Layer 2 of a small transformer language model trained on English Wikipedia (9 layers, counted from 0, width 128).
A neuron's activation on a vector x is GELU(weights . x + bias), where the dot is the dot product.

Input weights of the MLP neurons that the questions are about. A number n stands for n times 0.0077.
n21 (bias -0.016): 37 -37 4 22 -29 27 -16 -9 2 32 4 -17 -10 -10 -12 -44 33 19 1 -31 -50 21 5 -58 -16 -17 -17 15 9 -5 5 15 14 27 20 19 -8 22 20 -3 11 -8 16 -18 -18 26 -22 8 9 -22 8 -21 -30 -23 16 7 32 -37 40 28 6 -44 13 64 28 53 8 -26 -54 -16 6 -11 31 -29 21 -3 -12 -27 4 -20 8 45 36 37 2 -1 -18 20 21 -17 -20 -61 9 -35 16 -56 6 9 6 3 15 19 -4 4 6 -4 -32 58 -53 -10 -50 31 22 19 -8 13 11 13 -21 -3 -16 40 14 -23 12 -2 2 9
n32 (bias -0.008): -4 -3 -20 -16 -24 16 40 -34 0 13 -69 -10 -25 -4 -21 -29 -17 40 30 51 -17 14 -45 18 -76 33 24 -50 -37 16 -16 -39 -2 16 2 -10 44 43 -17 33 -9 -7 6 -8 -10 7 -11 15 -37 24 -24 6 14 -41 -1 -2 41 5 23 -10 -12 13 29 12 31 36 26 -9 3 -8 6 18 14 13 16 22 -37 20 -16 62 23 19 11 -48 -26 12 -35 33 9 -16 18 -29 -5 4 -7 4 -4 5 31 -15 -39 42 1 13 -21 7 12 20 -16 24 26 38 20 -28 -11 22 20 11 5 -4 27 9 44 20 -14 27 46 -21
n40 (bias -0.026): 11 61 -14 -16 28 6 8 36 37 44 -24 -20 -12 17 15 19 -34 0 -24 -24 17 42 25 -42 -15 -19 -29 -30 -20 -65 11 33 -29 6 18 3 23 59 -7 -7 15 15 -10 -58 -38 28 -19 15 8 -5 7 -45 -4 -18 -19 -2 -26 4 -17 34 -21 -10 -12 -6 -13 -10 -35 5 -29 -6 -5 -26 -14 20 -49 -25 -19 2 11 9 -44 48 -39 -2 -11 8 4 38 16 -1 3 45 -32 -53 -27 7 9 6 -26 18 -25 56 -1 48 26 7 22 68 -1 -24 8 3 33 4 25 7 -55 12 -28 10 -42 38 -12 24 -29 27 49 25
n49 (bias -0.011): 18 -4 -12 -9 2 -8 13 -19 -1 31 -5 -18 13 -21 16 -26 -10 5 36 39 -11 25 19 -52 20 26 -13 0 -44 4 16 8 29 13 26 -28 -5 -5 21 8 57 15 5 27 13 5 48 17 8 -21 14 -7 30 58 -52 57 9 -13 -29 25 -6 9 8 38 -10 2 -23 -23 -15 18 -51 -51 -29 -36 -2 -8 7 28 -32 0 -46 7 -36 -24 45 -15 29 -8 -17 10 12 -8 -48 -12 27 -20 42 4 21 -59 15 37 -23 14 19 -24 25 -38 -42 -8 -33 29 9 41 -47 9 -5 0 18 0 34 -30 -11 -64 17 4 -10 21
n59 (bias -0.015): 18 -9 -39 -3 -10 6 -7 15 72 19 -1 -9 -27 -14 9 5 -4 42 -14 41 6 7 -4 -47 -18 -19 7 28 -41 -36 16 -19 -15 21 30 -41 -2 -16 -1 -21 -24 4 6 -17 -39 -1 11 28 -40 -19 15 -26 -28 2 -21 14 -21 0 -11 -5 0 -1 51 24 39 -16 10 1 -8 31 2 15 6 10 16 4 -27 59 -49 33 -34 36 -1 57 31 -6 -12 5 32 27 -1 -24 40 -22 48 -55 32 -10 -2 -55 12 39 -13 -9 13 19 -7 -10 -16 -23 3 3 -19 11 -33 0 -2 10 36 -9 -26 43 -4 -15 -8 2 -29 -22
n65 (bias -0.014): -46 -23 -54 -33 31 39 20 -4 -17 11 13 -19 -34 1 20 -34 43 5 -36 21 -43 -9 -12 -11 -10 -46 -6 -18 14 7 -19 11 -38 24 33 -14 19 -27 -33 20 3 24 -45 -45 6 26 13 -4 37 25 11 -13 37 -7 9 -12 23 -10 -1 -61 35 -44 -40 51 1 5 -11 33 -9 -1 8 4 17 17 -29 32 -60 51 -33 17 29 7 23 2 19 10 13 31 33 25 -10 5 44 -45 15 52 -40 -5 8 -4 -40 -13 6 15 27 -53 29 -18 27 5 0 9 28 2 -2 1 -10 -31 -41 -23 29 3 22 -32 8 -3 9 -3
n69 (bias -0.011): -12 -7 -38 -18 -12 29 16 -10 -2 -17 -36 -8 -12 -40 -7 27 7 23 13 38 15 31 28 -2 39 -11 -5 -40 -11 -9 -1 -55 24 24 20 2 27 22 8 3 28 -18 -11 48 29 -40 -10 37 16 28 -3 75 -19 41 -2 -6 27 39 -12 9 -35 -13 23 70 7 -22 -9 -8 -29 -26 -47 -24 -19 12 -15 1 1 22 -37 0 -6 -15 -14 6 -4 -29 -52 15 -19 17 20 22 -14 -36 26 -30 -24 9 52 16 25 7 9 -48 43 -78 4 -16 -38 19 23 -16 9 15 -7 -26 21 3 -2 5 6 -2 4 -30 -7 83 -15 7
n74 (bias -0.014): -28 21 6 3 11 -14 -13 -45 -14 6 53 -25 35 30 7 -27 13 -46 29 16 -44 32 -23 -31 14 23 -26 -21 -34 0 -53 28 -34 34 19 31 4 5 -4 43 -10 4 4 11 11 17 45 43 -19 8 16 32 -16 -28 16 73 -19 37 20 11 27 -3 -68 16 27 63 -33 -54 -31 -16 54 22 -30 -40 -6 -22 -17 -2 43 10 10 25 45 -1 9 15 -15 37 8 -4 11 49 20 -26 -28 33 7 -16 24 3 -9 26 -42 -16 12 -9 -17 -11 -21 -16 -26 9 3 -42 43 -9 -13 19 2 -70 -18 4 -6 -19 -73 20 64 26
n88 (bias -0.048): -20 21 2 4 23 11 -18 20 -24 28 16 -8 15 1 2 7 17 8 -5 42 0 67 48 4 -31 -11 -18 -29 -14 -23 4 -13 -51 -24 9 -44 -11 17 -28 31 -1 -6 -15 44 36 18 89 46 13 -2 -7 4 -61 -27 -20 80 -15 26 62 -28 -9 -12 1 -27 30 24 -66 16 -8 -12 17 24 -36 -34 -28 6 -25 4 -11 -14 17 -14 30 53 2 -1 -23 19 59 -12 -9 21 25 20 62 -2 -20 -11 -45 -31 -55 16 -44 3 -27 19 2 30 26 -39 -9 9 -10 1 4 -51 -35 -9 5 -15 -93 -11 33 13 -36 30 -32 -53
n94 (bias -0.042): 31 -38 28 -15 37 -32 23 -57 -20 63 32 -11 -6 -5 28 -38 5 19 -17 89 -26 17 16 -1 23 -3 -34 -14 15 -9 4 -91 -25 -12 14 10 14 10 -78 6 2 33 -4 -17 27 16 31 34 57 11 -11 -8 6 -27 -46 28 3 60 7 -38 0 -48 -65 37 25 28 -1 -49 16 -1 54 -1 -6 2 -51 -49 3 38 -28 6 27 56 8 29 37 10 -28 -1 10 -19 7 -13 -23 -71 -79 -18 8 -10 26 -64 6 67 -21 -6 12 -7 -33 -30 -12 -12 22 -25 -25 33 -6 -67 -28 70 15 -14 25 14 7 12 -2 -2 -11 31
n96 (bias -0.030): 23 -11 -61 3 26 -28 -3 -3 -9 42 -17 -23 -11 30 4 34 21 27 -29 2 -40 -1 -1 21 -32 -50 -9 -50 22 0 9 15 -16 -18 7 -23 14 -7 -21 -46 37 31 -42 -14 -26 10 -18 -27 -17 11 -19 10 63 9 44 -17 37 33 -50 18 -20 -43 -44 -72 12 38 -9 -4 -19 7 32 2 14 35 -44 -28 14 40 -17 31 12 21 21 12 -39 28 -18 21 4 -10 -13 -29 -13 3 16 -33 7 10 18 -6 46 -11 6 50 60 -39 -35 -21 49 31 -23 -22 9 41 -37 -5 -14 17 55 8 -70 -46 23 10 39 39 -3 -6
n100 (bias -0.028): 8 -1 -29 32 37 14 -7 28 -47 40 16 -8 4 9 30 12 -10 11 -28 8 -20 12 23 -18 -5 -19 -42 -6 34 -16 53 -26 -12 -9 11 -29 -25 11 19 28 28 7 7 20 -21 19 -16 -29 39 13 -18 -25 21 -48 -6 2 -12 8 -20 -13 4 -14 -20 -34 -9 4 23 3 -2 -3 -7 -6 4 -40 -18 -25 9 -14 -8 52 -7 2 44 27 -18 22 -19 -10 -3 9 8 1 -1 -19 -12 -4 8 27 -17 -1 27 -5 10 16 -22 49 -31 -16 36 26 -52 5 -60 51 5 -38 37 24 27 -10 2 -62 46 22 7 8 -36 -53
n119 (bias -0.025): -39 -17 10 3 -15 36 30 10 -2 50 47 -11 -26 -14 49 10 -6 -1 5 15 -61 34 54 -25 -22 40 -41 7 -12 13 -1 -7 -35 3 7 -7 -5 7 -8 -47 8 -9 48 57 22 19 37 69 14 -13 -23 -8 3 70 -58 19 50 2 -18 -1 18 -38 8 -25 16 12 -50 15 21 -11 5 -10 -18 -55 12 17 -21 -5 14 24 -14 66 -19 -30 -9 -5 -18 -35 -1 76 -36 -23 12 -2 -39 1 -83 19 38 -13 -30 20 -65 -15 27 12 -34 -28 4 -25 -3 67 9 35 31 -63 -42 -10 26 -1 -25 6 43 -18 12 6 -39 -56
n121 (bias -0.015): -22 2 -15 33 27 5 -19 9 53 58 55 -3 7 24 -31 -37 1 2 -29 12 -8 -10 0 -9 -1 -15 32 -22 29 -12 -31 -39 -42 11 -6 -31 22 43 -5 22 -4 -15 -47 -27 -28 24 17 42 3 -9 43 17 -9 -3 -19 10 -2 36 -27 62 25 -19 16 20 -6 35 -16 6 -2 33 -71 43 -8 13 4 -38 -5 5 -10 12 -32 40 0 26 -10 20 13 -24 51 -6 24 1 -39 -26 14 -22 82 34 -53 -13 6 -8 -14 -1 -1 33 -26 16 -15 -21 -9 -32 -2 4 -6 -13 13 0 30 -29 -11 2 -26 -14 -46 3 -16 -6
n131 (bias -0.016): -33 18 -23 -58 -14 -11 19 -82 -53 -16 -11 -11 -33 13 18 -2 13 8 41 43 42 -27 -1 18 -9 -5 5 -8 57 33 27 -9 -30 25 22 -52 -14 -12 -33 -14 94 8 23 33 15 42 21 41 -23 29 4 -8 17 44 -25 -10 9 2 9 -32 -10 18 28 -26 6 -5 38 10 -6 49 -45 -29 22 -2 -3 12 -22 -14 3 40 -33 51 14 0 -32 -8 -11 24 -25 6 -20 35 -39 -21 33 21 -2 -9 13 -35 -24 34 -25 0 -20 22 11 -15 -20 19 26 19 -44 26 5 -1 -16 -5 -9 11 -16 3 12 -55 17 17 -25 -13
n144 (bias -0.012): -32 -19 2 12 -50 -21 -9 9 -2 10 -2 -27 5 6 12 -30 -35 -35 -11 8 -18 25 -6 -23 -12 -16 -2 -33 81 24 6 -16 14 18 23 4 3 -4 53 -21 45 -6 -28 42 -38 26 2 -17 11 -3 2 14 43 11 -17 10 37 14 -5 -11 30 -34 7 37 6 16 -73 49 -60 1 0 10 -56 6 0 22 50 11 -77 -20 2 -16 23 -11 14 -20 -30 -39 -10 26 -2 2 38 12 -17 -36 1 3 0 -45 7 7 19 -12 6 -7 28 28 18 57 31 -18 -2 8 -14 -38 -6 -23 11 -36 16 -22 11 -5 -36 36 31 6
n156 (bias -0.030): 35 11 -8 -31 -15 39 5 38 -3 3 -20 -26 -45 -10 23 -3 20 -38 -5 67 3 -17 40 7 -40 -16 15 -38 9 32 52 -1 6 34 12 -24 53 -3 -55 17 -7 -13 41 -4 19 39 18 -9 -14 -54 11 -11 -17 -18 15 17 34 22 9 24 13 -81 -22 52 12 17 -71 -14 -43 25 2 20 -8 4 17 2 12 12 0 9 43 -32 24 -25 28 3 30 -1 2 -20 -11 26 17 -16 27 -33 28 81 45 18 -14 -9 -21 13 26 -17 -19 14 -1 -51 23 -42 -57 38 -57 -66 -59 25 5 -32 -15 -19 15 -31 -41 17 45 -11
n179 (bias -0.017): -14 -44 -19 37 -4 -24 57 -27 -46 18 14 -26 -14 5 65 3 64 3 4 -25 16 -38 45 4 -9 -3 -39 10 -10 -51 31 -4 -11 35 13 -22 9 25 -6 -52 26 -11 -2 -4 -26 25 21 42 49 16 -82 37 -31 -55 23 2 -9 22 9 18 15 -51 -11 6 -10 18 -12 -2 1 45 -26 -23 12 38 -4 -19 -33 -18 -27 -27 -12 17 19 3 3 14 2 13 16 36 14 37 -45 -37 26 -21 -29 -3 -14 35 30 -35 -11 -9 2 2 19 59 40 -23 0 60 36 3 -50 -49 -51 -46 21 27 -12 47 53 -14 -7 0 -38 -7
n182 (bias 0.001): 32 -37 17 -18 -39 -57 -28 -18 30 42 -1 -11 20 -4 14 -49 -30 15 9 15 -1 -9 40 -46 -21 17 -13 -24 -30 -14 22 23 -21 9 23 -19 -10 28 -19 -12 -39 26 -30 -2 2 3 12 -52 -17 10 -11 -3 9 -6 -45 83 -12 9 13 28 29 -12 28 20 49 8 4 6 -27 15 -4 -28 2 -33 -60 -51 -13 25 1 15 -5 12 3 13 21 3 4 -69 32 -41 -38 11 -14 -31 15 -10 2 8 -2 -27 8 56 26 -22 6 -5 -5 49 8 14 -3 44 6 -1 51 13 41 6 7 20 -12 11 3 -27 -7 21 33 2
n184 (bias -0.026): 34 4 -85 28 2 27 14 -21 43 8 7 -12 -15 16 24 -23 -12 32 17 -2 -7 18 11 -4 -35 0 44 -7 -19 -36 8 -9 -42 4 -14 51 -14 -15 -14 1 14 23 -15 -27 13 -29 -4 -15 20 -25 21 2 46 -22 -22 23 -5 -6 34 29 -4 -10 11 33 -7 -13 -30 20 29 40 3 -11 -15 -15 -34 -3 -8 -15 -14 63 2 28 -20 -30 -14 -16 -7 18 30 -29 -3 4 40 -2 17 -38 -19 -23 1 -56 3 57 -15 -4 -14 -10 -31 -1 -2 77 -23 35 15 11 22 -32 10 24 -30 34 35 7 11 -31 0 47 6 3
n194 (bias -0.048): 56 20 -46 -24 -45 37 -27 16 15 12 33 -20 -38 36 -16 -41 20 26 -1 7 -66 -35 -20 -57 30 18 -10 -25 6 -2 10 13 -11 41 -7 -10 -13 12 -37 -14 -18 64 -33 -19 17 -22 32 -11 55 -23 6 32 33 18 -29 38 -25 42 27 -18 -30 -19 7 -2 3 2 -27 -12 -15 53 26 64 -20 -30 5 -6 43 39 -63 4 -39 38 -65 -35 44 28 -16 4 54 50 17 11 -24 -20 22 -6 10 34 5 -1 -8 22 32 26 10 -27 -16 9 22 23 -5 22 -63 -22 30 -46 -16 1 -45 2 13 -19 -11 -44 -14 48 38 -8
n210 (bias -0.013): -16 42 -40 12 -56 14 -5 2 22 3 29 -30 -37 0 26 11 -6 -9 46 50 -62 -20 6 -5 -29 -9 -26 9 57 -28 -41 19 -17 10 6 9 -44 8 -4 -51 8 1 42 1 10 57 34 -20 -6 34 -24 -2 11 -62 -6 0 2 15 54 32 -31 -16 40 13 33 16 -19 30 -40 -40 -46 36 -28 5 -18 53 -33 25 -47 26 42 -16 16 3 64 -13 2 32 68 -25 -12 -61 39 -26 -30 -39 19 14 -8 25 5 23 24 25 -24 24 12 15 11 -41 -27 13 5 13 -22 -9 1 70 -4 -75 -32 4 -22 1 21 33 32 -66
n216 (bias -0.008): -11 54 -6 -17 43 13 22 8 -7 -5 -25 -17 -47 28 9 17 -32 42 11 11 -34 6 1 -5 42 -31 13 -5 -22 9 -30 -30 37 -9 15 -2 -33 26 19 10 -1 14 -20 -3 -17 -19 2 -1 11 42 0 27 39 9 -63 -8 -1 -10 -10 26 13 -35 1 76 25 -2 3 2 -36 37 -11 -49 15 -52 -10 -7 -81 -21 -19 36 47 23 -16 17 -5 7 -55 33 22 17 -33 -13 -53 -56 47 -23 22 45 -22 -4 -1 3 -5 -3 27 -40 -40 -14 -23 46 24 26 24 -6 -18 -13 -49 -24 -26 20 -9 48 -6 29 13 9 -7 34

Each question shows a token from some text and the vector x that enters the MLP there. A number n stands for n times 0.09.

" description": -2 -7 3 2 -2 -28 0 -3 3 12 5 85 -2 0 -5 -6 3 1 -6 -5 -8 -9 -5 -1 1 -9 -5 1 1 -12 -3 1 6 -6 4 -1 1 8 3 -9 -3 4 -4 3 0 -1 -9 -7 -7 -6 1 -1 -3 4 1 0 -5 -9 1 5 7 8 -3 -10 -1 -7 3 -4 10 1 0 1 -2 5 0 -4 2 5 -1 5 -12 6 1 1 1 3 4 -2 -5 -10 -1 1 6 10 4 -1 8 -16 -13 1 -1 -9 6 3 -1 2 3 -2 -1 1 12 -2 -2 4 1 11 12 -13 -6 8 -5 12 -13 0 -4 -3 -2 17
Which three neurons fire most, strongest first? n182, n121, n59

" at": -5 6 2 1 1 -11 -6 -6 -2 -19 13 80 -9 4 1 -1 -6 -5 3 -9 -2 -1 -13 -6 -5 4 1 14 -10 1 0 -4 -2 -10 -7 5 -5 13 4 14 6 -3 -3 2 1 -2 0 4 0 -4 6 -8 -1 -2 -4 4 -1 -6 3 0 -5 -11 7 -5 7 -3 -6 15 6 4 -2 -8 1 4 7 1 2 3 7 5 -4 7 11 -2 -4 -3 -7 -8 1 4 5 -2 -9 -6 -3 5 3 8 -6 -7 3 -10 1 1 -3 -6 0 -3 -12 -3 -14 1 1 -1 -13 3 10 -1 11 -17 -4 0 -1 12 -5 -11 18 5
Which of these neurons fires most? n121

" NY": 0 7 -6 -9 -1 -4 -4 -10 -9 -9 7 70 2 0 1 2 10 4 -5 -13 -3 -18 -21 1 0 16 1 4 7 3 0 -2 8 -12 -12 -12 1 4 -7 -2 -11 12 4 -7 6 -9 6 14 -1 -6 4 1 -13 7 5 5 -3 -29 9 9 -4 -1 -2 -10 0 6 -1 5 -4 1 -7 -6 4 16 12 4 7 9 -5 0 -9 -5 -12 -6 8 5 1 3 0 -11 -1 -9 7 5 7 12 -1 6 12 -2 -4 -4 -3 -5 -3 -3 10 -3 1 -2 -5 -5 -14 4 12 -11 13 -9 -2 -3 1 3 -8 -7 0 -5 10 7
Which neuron fires most, and how strongly? n194, at about 2.1

"\n": 7 6 11 3 -14 3 11 -8 -2 -11 -6 28 3 -6 -7 -6 5 1 1 -4 3 -6 -5 -5 0 3 8 8 1 5 -6 -1 13 9 2 0 8 -4 5 0 4 -82 6 4 -5 0 2 -8 -6 7 3 -8 1 5 2 -6 -10 6 0 -1 12 1 -8 7 -3 -2 -5 -14 -2 2 3 0 6 -10 2 10 3 -6 1 -6 -1 1 1 1 4 -6 -2 0 0 -6 -4 -10 6 2 6 -5 -1 2 -7 4 1 -2 -1 3 -5 10 -4 -8 20 0 3 -2 4 3 2 7 17 2 -7 9 1 3 0 -2 2 1 10 10
Which of these neurons fires most? n21

" In": -7 4 6 2 2 -8 -4 11 3 -2 -9 78 1 -2 -9 3 4 6 -4 -4 12 -7 2 1 -2 4 7 -1 -6 -10 -2 12 0 -3 0 -3 -4 -4 2 9 17 -13 0 1 -9 12 7 -1 -4 -2 5 1 6 -9 -1 8 -6 -5 2 -2 -10 -2 8 -14 4 5 -3 -7 -11 -4 -5 -3 -12 -2 -1 0 0 0 3 4 16 -2 15 0 1 11 6 -4 -5 -3 -4 3 2 6 -7 0 5 2 -19 -6 -11 -10 7 -6 -6 7 -5 -8 -2 -10 -7 -10 -11 11 -14 7 5 -1 3 -3 6 -4 10 19 2 -9 -15 1
The two highest activations, in order: n100, n88

" 30,": -2 3 4 -15 -15 13 1 2 0 -5 -3 74 -2 -8 -7 6 -2 -1 1 -2 -3 -8 -28 -8 -3 10 13 -6 9 9 -8 18 6 10 -5 7 6 -3 3 1 0 -5 -4 -14 -10 -1 5 2 -12 -10 7 -6 1 2 7 0 9 -7 1 8 -7 0 18 2 -5 -12 -14 1 -4 0 0 5 -5 6 8 -14 -6 0 4 3 4 3 -4 2 4 2 3 -2 3 -1 -4 -7 13 7 -3 -2 5 -10 3 9 3 3 -4 0 -13 -9 -6 12 -9 -5 -8 -4 -7 -1 3 9 -7 -13 -2 -2 8 9 15 6 -4 2 -7 -6
Which three neurons fire most, strongest first? n32, n21, n59

" as": -2 -2 19 5 1 -19 2 -12 6 -6 10 74 -16 -6 2 -13 6 1 -11 4 6 2 -1 -2 3 0 -6 6 -3 -2 -2 -3 -2 -7 -22 2 -10 -1 -17 9 -8 -11 4 12 1 15 -2 14 8 -1 1 0 13 -15 4 -5 4 2 1 0 9 -2 1 2 -1 0 7 2 5 -6 2 -4 -3 2 2 2 -2 4 -5 -10 22 -1 0 -5 -2 5 10 1 2 8 3 0 -1 -7 -11 -11 -9 0 -3 -2 6 -4 1 1 -16 -11 1 -5 -11 -3 6 -14 -3 10 2 -3 -4 -7 2 -1 6 19 -11 -6 6 -9 8 1
Which of these neurons fires most? n94

" also": -4 0 -10 -13 -9 0 11 -15 -1 6 16 76 -2 -3 -5 8 -9 -3 1 6 12 -6 7 4 -1 -4 5 0 0 4 -7 1 7 -3 2 8 2 -3 -11 -7 5 -6 -6 7 5 0 -3 -10 -8 -11 -6 -3 -12 -18 -4 9 4 -7 -10 0 4 -9 3 -7 -2 -4 0 -10 0 0 -4 0 0 -8 -13 4 11 -4 5 1 21 3 -8 6 -1 4 -7 8 10 -12 5 1 5 8 1 0 -11 -5 -3 9 -6 -9 0 -3 -1 8 -7 3 15 -4 -5 16 17 -3 -10 -4 -3 -9 -11 4 11 12 -9 -1 8 -13 0 -1
The two highest activations, in order: n179, n184

" blue": -6 5 2 -12 2 -6 -2 7 -5 6 1 81 -4 -13 -7 10 -13 -3 -3 -9 -4 -7 -7 -5 1 0 -8 9 -3 -4 3 2 3 0 3 -3 1 6 -3 3 2 14 -1 -3 2 -11 12 -3 -12 -9 1 -8 -2 22 -13 -5 -6 -23 -8 6 4 12 -1 -5 -4 -3 4 -4 8 -2 0 -5 -6 2 -1 -2 10 4 1 0 -2 -13 -3 -6 -1 -8 1 -6 0 -15 9 2 -1 2 4 1 -2 9 6 2 0 1 4 2 10 -4 9 -5 13 -4 5 6 10 -3 6 -2 -6 -1 -3 -1 4 4 -6 -6 0 5 -4 -7
Which of these neurons fires most? n49

",": -2 -4 -4 -3 -8 -4 3 -1 -3 -7 -4 85 4 -3 2 3 -8 -4 7 -2 -2 8 -28 -2 -1 0 4 1 -2 8 -3 2 -2 5 -1 -4 -1 0 0 -1 -7 -14 7 -8 -3 -10 3 6 -5 3 6 -2 -6 -3 -3 -1 1 -11 4 6 4 4 16 1 1 -2 -3 -2 -1 3 -3 0 7 -1 -11 1 -8 4 1 16 2 4 1 -7 5 4 2 -1 2 -8 1 -1 4 1 -9 6 -6 -3 0 5 3 -2 1 -1 -8 -9 2 5 -10 -3 6 0 -6 -6 3 3 0 -5 3 -4 10 7 1 6 -6 -1 2 -8
Which neuron fires most, and how strongly? n32, at about 3.5

" the": 7 -1 -10 0 -2 -1 -8 -4 -19 0 2 88 0 7 -1 10 4 3 2 -5 -2 2 -17 -1 -8 5 -9 3 -1 -3 -5 -1 2 -4 -1 13 1 -2 11 -5 -4 -1 12 -8 -8 -2 4 1 3 -2 -2 -5 5 3 -3 -6 3 2 -6 -2 -5 -5 -4 -8 -7 -4 -3 0 1 -3 -6 -6 4 -2 -1 1 8 5 6 -7 1 6 -2 -3 -10 11 -2 -2 -1 -1 -5 -5 -2 4 -5 -2 5 0 5 3 2 -3 -8 8 7 -8 -4 -7 5 -2 -8 3 4 -4 -2 -15 1 9 4 1 4 -6 4 9 4 -5 8 0
Which three neurons fire most, strongest first? n96, n100, n119

"breaking": 1 -11 -12 8 0 -18 3 4 4 -9 -8 77 11 -3 6 -10 -7 5 -8 -4 -9 -11 -3 4 -2 5 7 13 -1 -8 -6 12 1 -6 2 -3 9 7 7 2 -4 -3 2 1 -6 -15 1 -3 4 0 -3 -6 3 10 -2 -8 -3 -6 8 -6 5 -3 2 -2 -3 3 0 -3 12 13 0 0 5 -1 0 3 8 -3 0 -2 -4 -5 9 11 -9 -2 -7 -7 -7 15 -14 4 -5 -6 11 -13 1 -17 2 -16 7 -2 -8 7 -2 1 -10 -7 7 -3 3 -2 8 -1 10 7 9 -14 -5 -2 11 15 -13 -7 -5 -1 0 -2
Which three neurons fire most, strongest first? n59, n184, n182

"MIL": 5 -6 8 -7 2 1 -3 6 -8 1 8 65 1 6 -5 11 0 18 -24 -16 -7 -6 -20 16 -8 15 0 6 -7 2 -1 7 6 -2 -11 0 -10 -15 8 -14 0 5 11 -2 6 6 -2 6 0 -7 -6 2 0 -8 4 0 3 -21 1 2 -2 6 -11 -5 1 1 0 -10 13 4 2 -5 24 4 -3 -7 10 -7 -11 -3 -3 -10 -6 6 -6 4 3 15 1 -2 -6 -11 -15 7 -9 3 3 0 6 1 6 -7 4 -10 17 -5 5 -1 -5 3 -2 -7 -3 5 12 -16 -4 14 6 6 5 3 -11 -14 -4 -5 3 -5
Which of these neurons fires most? n96

" being": -5 -1 2 2 3 -16 -3 -2 -7 -6 6 81 -7 6 -2 1 7 1 -1 -7 1 -4 0 6 3 0 5 -5 -2 8 7 -2 -10 4 -14 -5 3 3 -15 -3 1 -9 1 3 -8 1 -4 -3 14 -7 20 2 -2 -7 7 -9 1 -10 -9 -7 -9 -7 -6 21 3 8 -1 -2 8 1 3 8 -11 -4 -8 11 -2 1 6 -10 18 9 3 9 -4 8 0 -7 4 2 -2 6 -1 -4 0 -5 -8 -3 0 -5 -2 -7 4 -7 -9 -1 -6 -15 -3 -5 1 -4 2 1 1 7 -9 7 -6 -8 1 2 1 -5 9 -5 12 -2
Which neuron fires most, and how strongly? n94, at about 2.1

" BCE": 7 4 12 3 -10 -3 -3 -4 11 3 4 80 0 -6 -1 6 0 -7 -10 -12 -10 -2 -16 7 2 4 -10 1 -7 -8 -2 10 9 -2 -10 1 -12 1 9 -3 0 -1 -4 -8 -1 -5 -4 -1 -7 2 -5 1 0 1 -6 9 -3 -17 9 9 -5 -7 -9 0 -2 -9 -5 -4 4 1 12 -4 4 10 9 0 9 4 4 -2 -14 1 -7 1 2 -1 2 0 2 -7 13 3 3 8 -2 -5 4 -10 6 6 -6 1 -4 -8 1 0 2 4 -4 6 -2 -4 -3 -7 1 9 5 -20 -3 15 -4 6 -9 3 -11 -2 13 0
Which of these neurons fires most? n40

" (": -5 -1 15 -7 4 -3 1 7 8 -7 -1 55 -2 7 -9 -5 -5 -6 1 4 6 2 -7 7 3 0 -5 12 -1 6 0 6 0 5 -9 -3 -4 3 0 0 -7 -39 6 -14 -6 -21 -2 -10 8 -1 -12 2 6 -10 0 1 9 -22 -1 -12 35 -4 2 -3 -12 -1 -1 2 4 -3 -1 -4 -1 0 -3 3 -3 16 5 1 -1 -4 21 3 5 2 1 -4 13 5 3 -4 12 6 -5 -7 -4 -2 8 7 4 -10 -2 -20 21 -7 -3 2 -3 -7 -10 0 -6 5 0 10 9 -3 6 5 -1 1 10 -16 -18 -10 4 -7
Which of these neurons fires most? n65

" November": -6 12 -5 -6 -7 3 1 13 -7 -5 -1 70 7 -8 -3 7 -7 -8 -8 0 -5 -7 -20 -1 -5 7 -8 5 11 -3 -3 18 3 -7 -6 -2 -2 8 5 7 3 0 4 -2 2 -11 0 7 -16 -2 3 4 3 12 5 -4 3 -12 -8 -9 -14 -8 7 5 -17 -3 -11 3 -2 -7 11 -10 -2 9 2 -1 7 2 1 -8 7 11 -1 5 -3 -1 -3 0 10 -2 -7 -9 12 20 0 -16 12 -11 7 -8 2 -10 -10 3 -9 0 -8 17 -7 10 -6 -7 -4 -7 14 15 4 -15 -8 3 10 0 6 0 1 -7 -5 12
Which of these neurons fires most? n144

"3,000": -4 1 8 -5 10 -3 11 -13 3 -13 -4 73 -2 -9 4 7 0 3 -13 -10 -13 1 -13 -4 3 15 11 3 -4 7 -5 15 -6 -6 -9 -1 -12 -10 3 3 -5 5 -10 -3 -5 11 7 7 -9 -6 2 -8 8 -2 -3 -1 -9 -14 -2 6 5 -3 7 1 -3 -15 -3 2 3 -7 2 0 0 -1 -2 -2 2 -5 -5 3 0 -17 -5 6 -4 0 8 -3 -13 -7 -13 3 -2 -7 11 -2 14 -16 18 10 6 12 -4 2 5 -10 3 0 -2 8 1 -1 -1 -1 16 9 -7 -8 11 5 12 7 6 -13 -7 -1 3 -6
Which of these neurons fires most? n49

" Erie": 6 4 -4 -2 3 3 -2 -4 -3 -11 1 82 -1 -10 -3 4 -3 -1 1 -10 -5 -5 -15 -3 0 11 6 6 -4 7 -4 2 7 -7 -9 3 6 -4 0 -13 0 9 9 -7 -10 -13 19 3 -6 -17 5 -1 -4 5 6 5 -8 -18 -5 3 -9 10 -2 -7 -7 -4 -3 0 -2 6 -2 -5 1 10 9 0 9 3 -11 6 6 -5 -16 -2 2 -4 3 -13 7 -9 -2 -2 -6 -1 2 8 -3 -4 10 -3 8 -1 -5 1 -5 0 -1 -3 4 -1 -6 5 -7 5 12 -1 7 0 -3 6 1 -5 -4 -2 0 -3 8 4
Which three neurons fire most, strongest first? n194, n49, n184

"agged": -10 -5 3 -3 2 -10 3 9 10 -4 -9 85 -2 -8 -1 4 -9 8 0 -11 -1 -1 -10 3 5 -2 2 0 -11 0 -1 -2 1 -7 6 4 3 1 5 5 5 13 3 3 -1 -3 7 3 -1 -6 -2 -7 -1 15 -10 -11 -4 -12 3 -3 -4 11 -3 0 4 -5 5 -13 12 4 -12 3 3 -12 3 -4 9 -5 -5 4 0 -14 -4 -1 3 -8 10 -7 -1 -2 -7 6 6 -1 7 -1 8 -7 -5 -1 9 -1 2 0 0 -7 -2 0 -6 -2 -2 3 6 -1 1 -7 1 -13 8 -2 -2 9 -2 -8 -1 -11 -1 -1
The two highest activations, in order: n49, n59

" of": 0 0 -1 1 0 -2 2 2 -5 -10 5 89 3 2 3 -13 -20 1 1 -10 -4 -5 -4 -7 -5 -9 -7 -5 -1 1 -6 -2 0 -8 -4 -1 -1 -1 16 0 -5 -5 5 5 8 1 4 -1 1 1 4 0 3 -4 -10 9 -2 11 -4 -4 -1 7 12 -1 2 -10 -1 6 -3 5 5 2 8 -1 1 2 -6 -3 -2 6 -11 -3 2 -1 -1 -4 1 -5 -12 -1 -4 1 2 2 -2 5 -5 10 -5 3 4 3 5 -7 -4 9 -5 1 -8 7 -6 -6 -5 4 -7 2 5 -9 7 -3 3 -6 0 0 -3 -8 2 -3
Which of these neurons fires most? n100